Layer 8 of a small transformer language model trained on English Wikipedia (17 layers, counted from 0, width 96).
A neuron's activation on a vector x is GELU(weights . x), where the dot is the dot product.

Input weights of the MLP neurons that the questions are about. A number n stands for n times 0.001.
n7: -97 -152 -61 -130 -196 101 -216 -232 91 35 -118 -193 143 133 -77 -168 115 -52 -113 -268 274 99 -14 -22 42 13 -133 124 82 -120 358 -135 -180 85 87 -34 32 97 175 115 35 72 -8 134 -193 123 37 -356 115 -29 -48 -316 -80 303 103 -98 374 28 128 -322 153 142 -111 90 87 -182 26 7 89 32 -11 140 -46 27 145 -215 -90 17 -13 82 -197 -112 221 -229 157 18 16 54 198 -147 88 -37 -60 50 82 75
n8: -171 143 195 78 6 -64 -106 130 -150 178 215 191 3 -55 -88 197 -83 46 8 81 23 200 -108 80 -108 -49 158 33 8 -109 -5 18 -33 23 80 -162 -57 -20 -193 -206 -32 36 57 -24 -112 122 103 -25 41 -37 -48 167 65 105 74 39 -50 8 -59 -4 -357 -122 1 308 68 -145 -124 -179 23 22 77 -104 -78 -93 -36 -125 87 -160 -29 -5 -95 -120 44 152 -19 198 -65 13 32 9 89 -29 -49 -35 -103 215
n12: -116 89 126 -67 319 -166 -91 -100 82 57 -248 -30 75 -120 92 -33 30 30 -278 -62 28 89 14 81 -35 0 105 -112 49 137 68 148 -196 117 -208 -8 140 -120 44 127 204 -4 35 -127 -132 -167 173 -143 -23 -102 186 -160 133 -15 212 29 257 155 -71 -80 -196 -79 -88 64 -56 70 -176 -10 67 67 -70 102 -318 -18 -71 159 -81 -141 -80 147 -116 -299 351 95 -188 -107 54 -21 4 78 92 -24 16 -98 177 -90
n22: 42 -19 -4 39 -248 6 -193 18 108 -118 -85 -41 -75 -256 -101 -104 211 -41 -86 98 104 -100 23 -45 -249 -105 34 54 94 -75 83 108 -33 101 -115 24 184 -88 152 -34 -111 -41 -120 -113 151 36 124 -26 14 23 147 -361 -1 145 8 -206 153 -40 120 -104 210 -126 -171 118 107 -44 74 14 -130 70 20 17 104 12 -116 53 168 -10 -49 93 87 -84 -91 31 -111 111 -135 -136 -31 -98 -20 -83 123 102 21 217
n35: -10 262 47 -115 108 105 -36 -135 -96 330 -115 -30 191 63 72 -59 -138 124 0 16 205 -144 -40 136 -14 -40 -39 -169 184 -40 262 202 -53 332 -70 -80 -61 -13 109 -184 4 10 -146 -31 13 -78 12 -58 -40 153 161 -99 -103 35 17 -42 34 -41 -5 32 90 -65 -41 16 -190 57 193 -69 86 256 -248 30 -62 185 57 -130 -169 -108 7 52 -179 -110 175 -62 -80 -189 -187 95 249 -153 -233 -13 161 -3 -97 -15
n58: -34 10 192 -208 85 54 -168 -268 -16 -18 -197 -24 25 89 -47 -13 201 -36 -40 -254 470 -211 -152 148 36 233 87 3 61 -20 -77 -81 -202 -120 159 140 -65 -118 -41 -127 -105 119 46 136 -166 83 169 32 37 -114 -62 -153 187 150 54 50 96 51 20 -117 65 -27 -7 51 43 -121 -164 -177 -189 61 -68 -132 225 -52 -88 -90 39 -145 263 277 57 -296 13 -54 268 261 -243 101 53 -272 -56 -219 52 211 -56 -78
n87: 48 8 144 13 201 -130 -107 -164 -107 17 -141 58 147 -146 -83 -137 104 -165 254 -74 -12 60 139 196 -57 145 -100 13 63 -335 192 103 -131 61 -21 67 -21 153 -49 -133 150 116 -119 32 -66 -117 -93 -79 -284 -375 280 -53 153 -133 -80 -112 78 -10 -9 -61 143 -17 -226 51 46 -31 107 45 80 -187 113 -24 132 241 60 68 139 -106 -194 -108 -153 38 12 25 -399 290 21 -300 142 228 -73 -78 -24 130 132 52
n112: -137 115 6 -44 31 249 -35 -127 -87 60 108 187 220 -175 -147 -82 201 37 -91 14 84 -153 29 41 -83 178 -88 3 52 23 -60 143 -1 82 60 -105 -47 -81 268 -75 82 -5 29 177 -46 -136 45 -4 -49 212 -150 6 -191 96 -12 32 -22 -40 15 -20 -70 -1 -67 182 129 41 79 -7 -171 48 -61 8 -74 24 144 -134 -27 -43 -105 -133 -97 17 -97 -94 220 -59 15 -6 -116 -93 117 -32 60 -30 -52 70
n130: -5 -13 182 21 97 34 -45 -41 75 38 -147 -68 -144 6 -85 12 -51 -47 -240 -195 296 178 95 141 -124 34 -11 -143 63 44 -63 172 -157 -16 -105 81 139 -129 -117 -127 135 90 -122 319 184 -92 -119 -37 -113 144 190 9 66 13 -113 -134 -121 71 10 136 -51 -15 -171 101 -100 -101 53 -1 86 394 -117 -51 1 95 -42 -67 -30 -12 131 -82 68 -488 118 33 43 230 -144 -21 49 134 -57 14 55 8 162 13
n131: -336 186 164 35 -18 95 -57 11 138 221 45 164 -1 146 -106 13 154 94 56 38 28 244 -113 -31 -124 83 228 -18 107 12 -135 178 38 50 -117 72 -105 32 215 -88 57 -19 -3 84 3 -244 173 -166 -29 -99 -133 -319 -140 73 32 10 12 55 -26 250 177 -75 -68 26 81 -109 -221 91 -24 -90 -9 26 14 255 -99 -141 147 -237 87 -71 -27 -57 -260 -186 -36 128 -68 -102 81 93 -210 -66 77 52 112 104
n134: 45 3 -161 35 122 197 -346 -126 -157 105 -153 34 69 -97 -129 -164 102 -78 -137 -292 -38 -81 -173 104 -87 -55 160 -76 267 -34 288 -48 -66 71 -216 -104 -75 365 33 -85 72 113 271 101 86 -106 64 -130 -134 -48 -44 -89 -80 197 -124 -28 -24 30 7 -95 358 80 -125 153 97 73 -68 33 6 33 -50 31 148 59 -31 133 92 -14 -156 158 5 -119 38 63 206 203 -55 -122 -50 185 -77 1 -28 239 -61 -135
n144: -111 -207 -19 -19 29 44 -32 -51 11 -63 -5 -57 -243 156 84 -111 -5 79 35 -44 64 -68 169 78 -159 -90 61 210 132 129 -19 136 120 31 -165 51 192 38 -108 -55 -87 234 -210 -22 -99 -57 49 -46 52 144 339 -250 208 -3 187 0 3 43 -133 51 -39 26 -244 -114 184 -101 -180 -105 -125 25 -14 56 -298 42 -41 -166 -194 58 -7 142 75 -31 87 31 -59 219 169 106 249 22 -13 -6 162 21 57 -38
n169: -35 188 -34 94 -259 -105 -174 -139 143 49 -73 195 8 -226 -228 106 190 -74 -88 -146 -63 -103 -93 26 -188 -173 65 -246 56 -200 185 20 1 -16 3 92 193 188 30 -198 -2 235 -46 -191 -57 -124 54 -82 194 -188 308 -161 11 201 49 -10 146 3 43 268 0 -7 -147 179 121 69 -91 50 -77 138 -187 138 -59 218 -42 -122 111 108 -20 -55 23 -97 0 205 -192 -49 197 27 23 -171 -86 87 236 250 15 8
n183: -24 151 146 -82 145 31 -40 83 119 81 -39 57 37 31 -134 -58 58 -111 24 114 -83 61 -155 -89 40 38 32 98 -70 -103 -141 -107 47 -16 43 -90 -47 20 174 6 154 -57 90 -186 -179 23 115 13 -128 191 -107 29 -122 -31 18 -72 21 -161 196 -207 -48 1 24 137 119 -131 -89 -190 -8 -32 178 -27 -123 -123 -39 -67 -43 -53 27 89 -9 64 -85 65 -54 -49 -161 -23 -15 204 -128 51 -10 197 -16 134
n188: 47 24 -7 98 -254 -60 30 -83 168 2 -11 167 -260 -59 33 175 11 87 52 -145 155 82 -93 -55 -146 82 -213 -178 29 -106 -116 45 -87 5 -149 -189 50 -53 127 30 -78 178 78 -38 -203 84 222 -47 -68 -123 90 -285 -12 18 -6 -94 101 -29 -40 85 137 -8 -68 65 16 40 -252 225 162 139 140 42 -44 167 6 -10 29 44 129 -189 -81 71 103 171 -115 -39 86 -70 -11 -191 4 -109 -11 38 31 21
n199: -134 81 -47 99 -12 -89 -49 -123 96 73 0 -74 -73 -161 -91 -134 40 227 -64 -34 217 -114 -30 131 136 106 78 87 174 204 35 133 -24 97 -38 -1 208 195 -209 -331 225 271 -173 80 5 22 99 -112 49 -199 -104 -82 -67 -80 -27 44 -48 -192 -114 -30 -287 -117 -357 49 -151 50 103 161 31 -43 -17 50 -207 -216 103 -76 -132 -16 -341 -67 -101 133 187 -82 -49 -187 222 106 -20 258 -102 -90 271 -27 -8 73
n203: -98 -54 -82 -108 97 136 -126 -93 101 40 -43 -16 -95 -3 -290 -154 169 -14 -30 31 195 14 -28 207 -61 -76 -329 58 285 -212 -16 -113 -18 -41 93 -92 84 134 -76 -28 -274 102 67 111 81 190 204 -12 46 -33 4 55 -158 -68 105 -4 114 -55 101 38 -9 8 -34 42 144 -86 -133 388 233 99 -63 -143 -53 -66 5 -28 -37 -124 -63 -250 84 15 -114 123 8 -110 -112 -92 44 101 -102 -10 202 -19 25 36
n210: -135 55 54 -31 -148 -39 -26 -248 233 95 -94 -26 -285 -76 -156 96 95 -106 37 -187 71 -291 76 -14 8 5 -9 55 51 -11 -25 22 -93 51 -204 -105 77 -86 -38 87 215 171 -220 147 140 195 194 154 -109 57 57 11 -85 45 260 -116 -45 126 -222 -17 -142 176 -197 -107 6 97 -8 -14 13 144 108 173 157 209 21 141 -3 37 -51 -183 214 -131 153 69 -125 8 18 198 -192 -70 -59 42 -123 128 -167 -102
n220: 137 -63 247 42 101 193 -64 -230 -209 -26 -35 -12 -97 99 -33 -14 -2 -22 -158 12 170 -112 110 148 -85 161 32 8 88 -263 353 160 -2 177 57 133 -19 48 35 -90 -187 104 14 49 44 -170 32 -32 -256 -88 82 -162 19 83 -40 77 254 -75 18 161 -186 4 -59 -93 -115 9 -162 -33 183 120 -7 115 -83 -107 15 -8 -37 -69 113 -91 -108 -55 -14 87 -136 55 55 -147 22 50 110 -247 197 86 16 -145
n224: -288 -39 -83 -113 -221 -110 58 -37 -98 82 -138 100 58 -147 15 -102 -202 100 -1 99 -122 59 -65 151 95 -58 -155 19 117 286 72 30 -102 -135 -90 -172 -2 -31 -208 -74 98 232 -263 107 124 -140 74 -129 54 -181 135 62 -126 -37 42 -161 9 -282 -221 -178 35 -48 41 17 151 -75 1 -137 57 139 144 184 -147 221 198 99 -120 -114 45 154 47 -66 164 -34 97 74 56 35 180 151 32 26 35 61 39 124
n226: 60 -20 -43 121 100 -24 -3 -202 -47 100 -28 1 -71 117 -315 73 176 199 -127 -134 140 152 209 44 -62 -59 -230 -144 243 49 -162 147 -372 115 -13 102 93 -134 -48 5 -59 -48 -110 -144 41 -17 -40 -50 47 24 23 126 2 54 -120 80 183 41 275 -11 -153 -45 283 -106 -154 -18 4 -58 -53 207 94 3 145 76 23 -147 -170 -153 -105 -32 97 -119 206 -22 -68 87 23 -122 -52 27 -17 -243 29 -114 -99 67
n237: -150 -65 47 -131 186 -104 -53 -355 -9 35 -3 -46 113 -58 -92 -318 184 -13 -70 -96 160 -115 38 -72 -126 -34 110 -252 245 -67 84 84 -64 189 55 39 55 -7 -55 100 168 53 -107 -20 -197 -11 174 109 198 54 -4 31 -177 78 -25 154 -19 63 -136 154 65 197 -290 16 53 135 -131 40 -137 -13 -208 44 -279 -30 214 29 -99 53 5 140 -115 36 251 246 241 -96 -147 -44 48 -25 -189 87 128 292 -30 -166
n251: -1 94 72 -153 -133 11 -215 34 255 123 -182 76 20 -115 -17 -62 31 -7 -241 176 250 -31 5 89 -198 -47 71 -139 -33 167 198 173 -319 115 -191 140 126 100 44 18 -189 158 -48 -47 85 -74 183 115 127 120 -51 -148 -57 -181 97 50 -1 109 -56 69 -213 -259 24 66 -30 53 143 -3 57 108 51 -182 10 -35 -18 -49 99 -6 -36 -66 -92 -151 -66 121 50 77 -109 122 45 41 164 44 164 -18 106 -22
n253: 64 -32 146 -10 188 189 52 31 17 -45 17 50 -62 2 -114 63 -5 21 -20 -51 218 -66 -10 3 -55 -11 30 207 -26 28 -107 -16 -38 193 60 -152 87 -29 -87 -219 110 -96 -6 101 -27 36 -149 -159 4 -60 -5 -160 -107 0 113 50 0 -42 134 50 -152 19 -168 74 205 206 -40 28 -51 51 -16 -128 221 -84 -97 -110 -188 -147 -166 96 -18 16 -104 -169 -23 75 -89 -91 28 54 -121 -27 63 162 80 -24

Each question shows a token from some text and the vector x that enters the MLP there. A number n stands for n times 0.016.

"ok": -91 -36 0 -106 -10 34 64 135 -44 8 17 -185 28 83 33 99 -56 -15 25 32 -198 24 2 17 239 31 66 -58 168 92 116 40 119 -13 -45 -39 -45 -80 73 -13 -171 -119 50 -10 117 119 -26 84 -65 -7 26 -25 -34 -45 -146 34 -112 32 1 -80 62 -27 51 -19 -24 22 31 -42 43 -12 -11 59 -40 -99 150 -58 8 58 -128 1 -18 -57 -62 141 -16 -86 82 -42 42 49 -33 44 -19 -75 51 -181
Which neuron lights up most? n35

"4": -65 35 43 49 58 22 24 -35 -77 -82 124 -6 7 41 76 -25 -66 141 112 -89 -11 -130 56 -52 142 67 58 -44 58 9 10 -66 83 -111 112 129 -51 -195 162 -40 -53 -99 -8 -18 23 137 -71 -27 -15 -15 -25 -14 7 -13 -299 25 14 -27 172 66 30 -35 19 -108 50 -19 76 105 -64 -88 -35 -6 75 8 -129 -4 -55 10 -5 25 -19 36 -9 48 -141 62 107 -61 -75 -51 166 -124 36 -46 -1 -73
The three highest activations, in order: n226, n220, n58

" s": 55 71 -15 65 -140 -57 -5 118 22 -15 146 -77 40 0 102 47 12 32 -18 172 -79 -33 -65 -7 157 -45 141 46 -96 -55 -49 20 -26 9 -4 90 -23 -5 76 -77 -27 -245 4 -26 -40 -38 46 -14 -40 -27 1 127 -54 -72 38 64 -24 35 0 42 50 -65 -17 -10 -90 -63 57 -40 22 5 72 -12 -122 -300 27 90 61 28 -50 29 52 6 -124 -122 28 92 -60 55 68 75 24 -85 62 -47 75 -69
Which neuron lights up most? n183

"n": -94 3 -45 -167 -23 114 81 61 10 3 -52 -60 129 30 -49 -20 -60 -35 -76 53 -125 -5 45 61 195 55 -29 6 130 55 5 -25 4 -35 121 39 -117 -46 -2 118 -135 -201 -84 -57 76 36 -58 110 -49 -10 73 10 -22 -110 -206 92 -87 22 35 -55 3 -103 -14 47 51 63 27 -7 18 -41 77 47 4 -75 33 153 180 40 -125 -44 -68 -4 -37 136 -20 14 26 -19 13 139 -47 8 24 -98 50 -88
Which neuron lights up most? n87

"m": -80 -78 -292 137 -16 -64 35 84 -22 8 -108 71 -56 -48 33 -94 29 79 -40 125 -27 58 -79 -75 136 -7 -107 -9 -141 31 112 -68 -12 -95 -46 -38 49 -116 -105 82 60 -142 -54 -64 72 73 -27 -27 19 -10 40 23 115 -42 97 153 5 -16 -46 -2 -22 3 139 -78 -135 36 89 61 47 91 137 58 59 -63 -78 152 7 11 196 16 -50 -180 -16 6 16 12 -39 -57 -20 64 73 -72 -23 -53 88 -11
The three highest activations, in order: n224, n12, n226

"f": -37 76 -192 112 -20 -78 20 47 42 114 34 -28 166 -42 -47 37 27 46 53 29 -103 10 -185 -21 198 136 -24 -79 -34 38 131 -174 48 -15 6 5 39 -36 28 -84 -101 -121 -5 91 43 -38 -39 -94 80 -83 110 -49 86 -82 26 -7 24 -5 62 -10 15 -81 2 77 -53 -145 -15 -1 -99 81 -1 -26 54 -204 -130 104 22 67 194 -4 -15 104 -61 -56 9 1 -44 -45 36 -95 68 35 -50 92 5 40
Which neuron lights up most? n58

"on": 39 84 -26 76 -44 -160 -194 -10 48 -23 46 2 -25 -31 18 -71 -87 -113 40 -2 -201 1 85 -30 194 -164 -15 -3 -103 -33 -66 -81 44 30 -14 31 -22 44 -49 34 -85 -186 64 -67 129 -98 88 64 70 6 83 97 3 -48 93 -15 19 -25 -2 36 -59 106 -17 41 7 -53 85 -19 -58 -30 84 -20 5 -42 -7 115 68 9 79 137 -22 258 48 -70 -82 38 19 -99 103 -57 46 -90 -96 -66 101 73
The two highest activations, in order: n87, n183

"se": 95 -54 -127 57 -33 -52 -94 -38 -53 32 -73 64 71 50 6 33 -26 -73 47 141 -27 28 29 -5 184 -137 3 -52 -62 -23 42 -137 8 35 -31 57 75 -19 43 43 -42 -187 -77 33 122 -53 -11 104 90 -146 -26 -35 25 -31 65 143 27 98 41 43 65 124 -84 -126 -24 -38 -34 22 27 78 -2 46 -97 -183 -83 33 -101 7 138 18 -67 -12 120 -158 136 -21 52 24 57 -124 -38 1 -14 -67 80 -56
Which neuron lights up most? n7

"2": 56 -39 62 86 64 -63 -24 32 -140 -53 -34 -10 -109 52 150 -43 -149 -18 13 44 62 25 -109 116 48 -5 10 -224 -44 44 -64 38 69 32 -47 -32 15 84 45 87 -9 -81 142 -95 -74 57 -36 19 30 18 54 -33 5 -5 -30 -44 11 43 164 -9 11 94 -17 2 51 -53 -62 18 83 -70 -3 -45 68 -297 -148 -14 148 108 103 -77 60 91 25 -48 -70 -40 -88 -39 61 -53 139 -98 3 40 -2 10
Which neuron lights up most? n188

"re": 66 57 23 -75 -47 36 33 -80 -18 -46 6 -112 21 -6 -59 -23 25 -85 -76 -100 -4 -40 125 23 121 -30 -80 -45 -12 -54 25 -88 -30 10 70 127 -57 54 85 14 -85 -136 -162 -15 77 43 -145 66 99 -64 51 2 -51 -131 -161 45 -51 126 -3 120 161 -7 51 16 110 -69 -28 50 -29 -59 -72 43 80 -137 43 111 73 24 -215 3 37 -7 -65 12 -95 40 181 24 67 117 -10 81 51 -41 142 -101
Which neuron lights up most? n87

"ast": 128 12 -168 -60 -9 110 -165 111 -60 55 66 -129 42 60 25 -29 -28 -6 -9 -77 73 4 -46 -100 121 50 -3 -132 100 41 -24 -20 -119 -102 -16 29 -4 -18 -86 31 -121 -205 18 -12 196 -20 -57 -49 54 45 -15 -73 4 63 -39 -43 31 93 12 82 169 -29 -52 -77 69 -14 -103 156 25 -70 -83 -51 113 -47 9 70 -58 135 -36 -7 30 87 -80 -36 17 -36 -85 -43 -13 -43 189 66 30 113 105 1
Which neuron lights up most? n134

"aj": 9 33 -118 7 -16 155 -31 199 -65 64 26 -45 -4 88 -29 -38 11 -86 -93 1 -248 200 -47 -51 185 39 -76 -34 3 15 20 -179 36 46 -73 15 -62 -118 -13 54 -74 -47 -68 39 96 -139 -118 85 52 92 -4 17 82 -35 -126 -2 -165 35 9 35 29 -102 -2 2 66 99 180 -22 -59 54 -27 1 -1 -42 55 88 -15 61 -78 -3 126 -14 -101 11 13 50 47 -169 21 126 57 8 5 -10 32 -30
The two highest activations, in order: n134, n130

"ve": 12 17 -282 0 30 -63 46 -28 -12 11 -54 82 97 -73 -89 97 -131 42 114 18 -109 167 -64 -1 196 47 -60 -28 -21 -64 55 -132 -41 -95 105 -10 26 52 -70 -17 -31 -149 -64 53 51 -80 -30 50 11 -7 -17 15 -21 181 105 35 -100 87 41 31 -1 65 91 -47 -68 6 -40 117 -62 -16 -37 11 -28 -190 -30 25 30 -105 147 18 83 14 2 -163 74 -6 -87 52 -93 17 123 126 -7 -77 53 34
Which neuron lights up most? n224

"ac": -25 -27 -26 119 -84 51 -77 -67 51 -53 211 15 -43 -96 28 -55 20 -31 136 33 -127 -99 -30 125 160 -61 -8 -95 -15 -66 -40 32 109 125 12 51 25 -50 -39 -39 -37 -227 60 -65 -64 45 -19 -27 109 -24 43 -46 112 97 -29 42 -23 87 -9 27 99 26 -93 -85 -20 -8 -33 -7 49 86 -61 18 16 -149 -40 4 69 51 27 -61 -16 14 -43 -102 -144 -70 31 52 -52 -119 142 91 76 154 56 -82
The two highest activations, in order: n169, n22

" ch": 26 -109 10 39 -44 21 55 229 -108 -18 142 25 19 47 62 24 18 0 -74 47 -70 -107 -40 -17 158 -22 65 -40 -31 133 62 6 -113 22 -36 55 29 18 -62 6 112 -301 -21 -19 -50 -21 -67 6 -13 15 17 -38 47 66 47 85 -30 52 -55 70 -45 -123 -62 -7 -7 -34 -49 0 28 -132 72 -2 -54 -155 -11 27 106 41 -40 -29 163 50 -99 111 41 -81 -21 53 39 -92 80 48 -43 62 6 -73
Which neuron fires most, and how strongly? n8, at about 0.41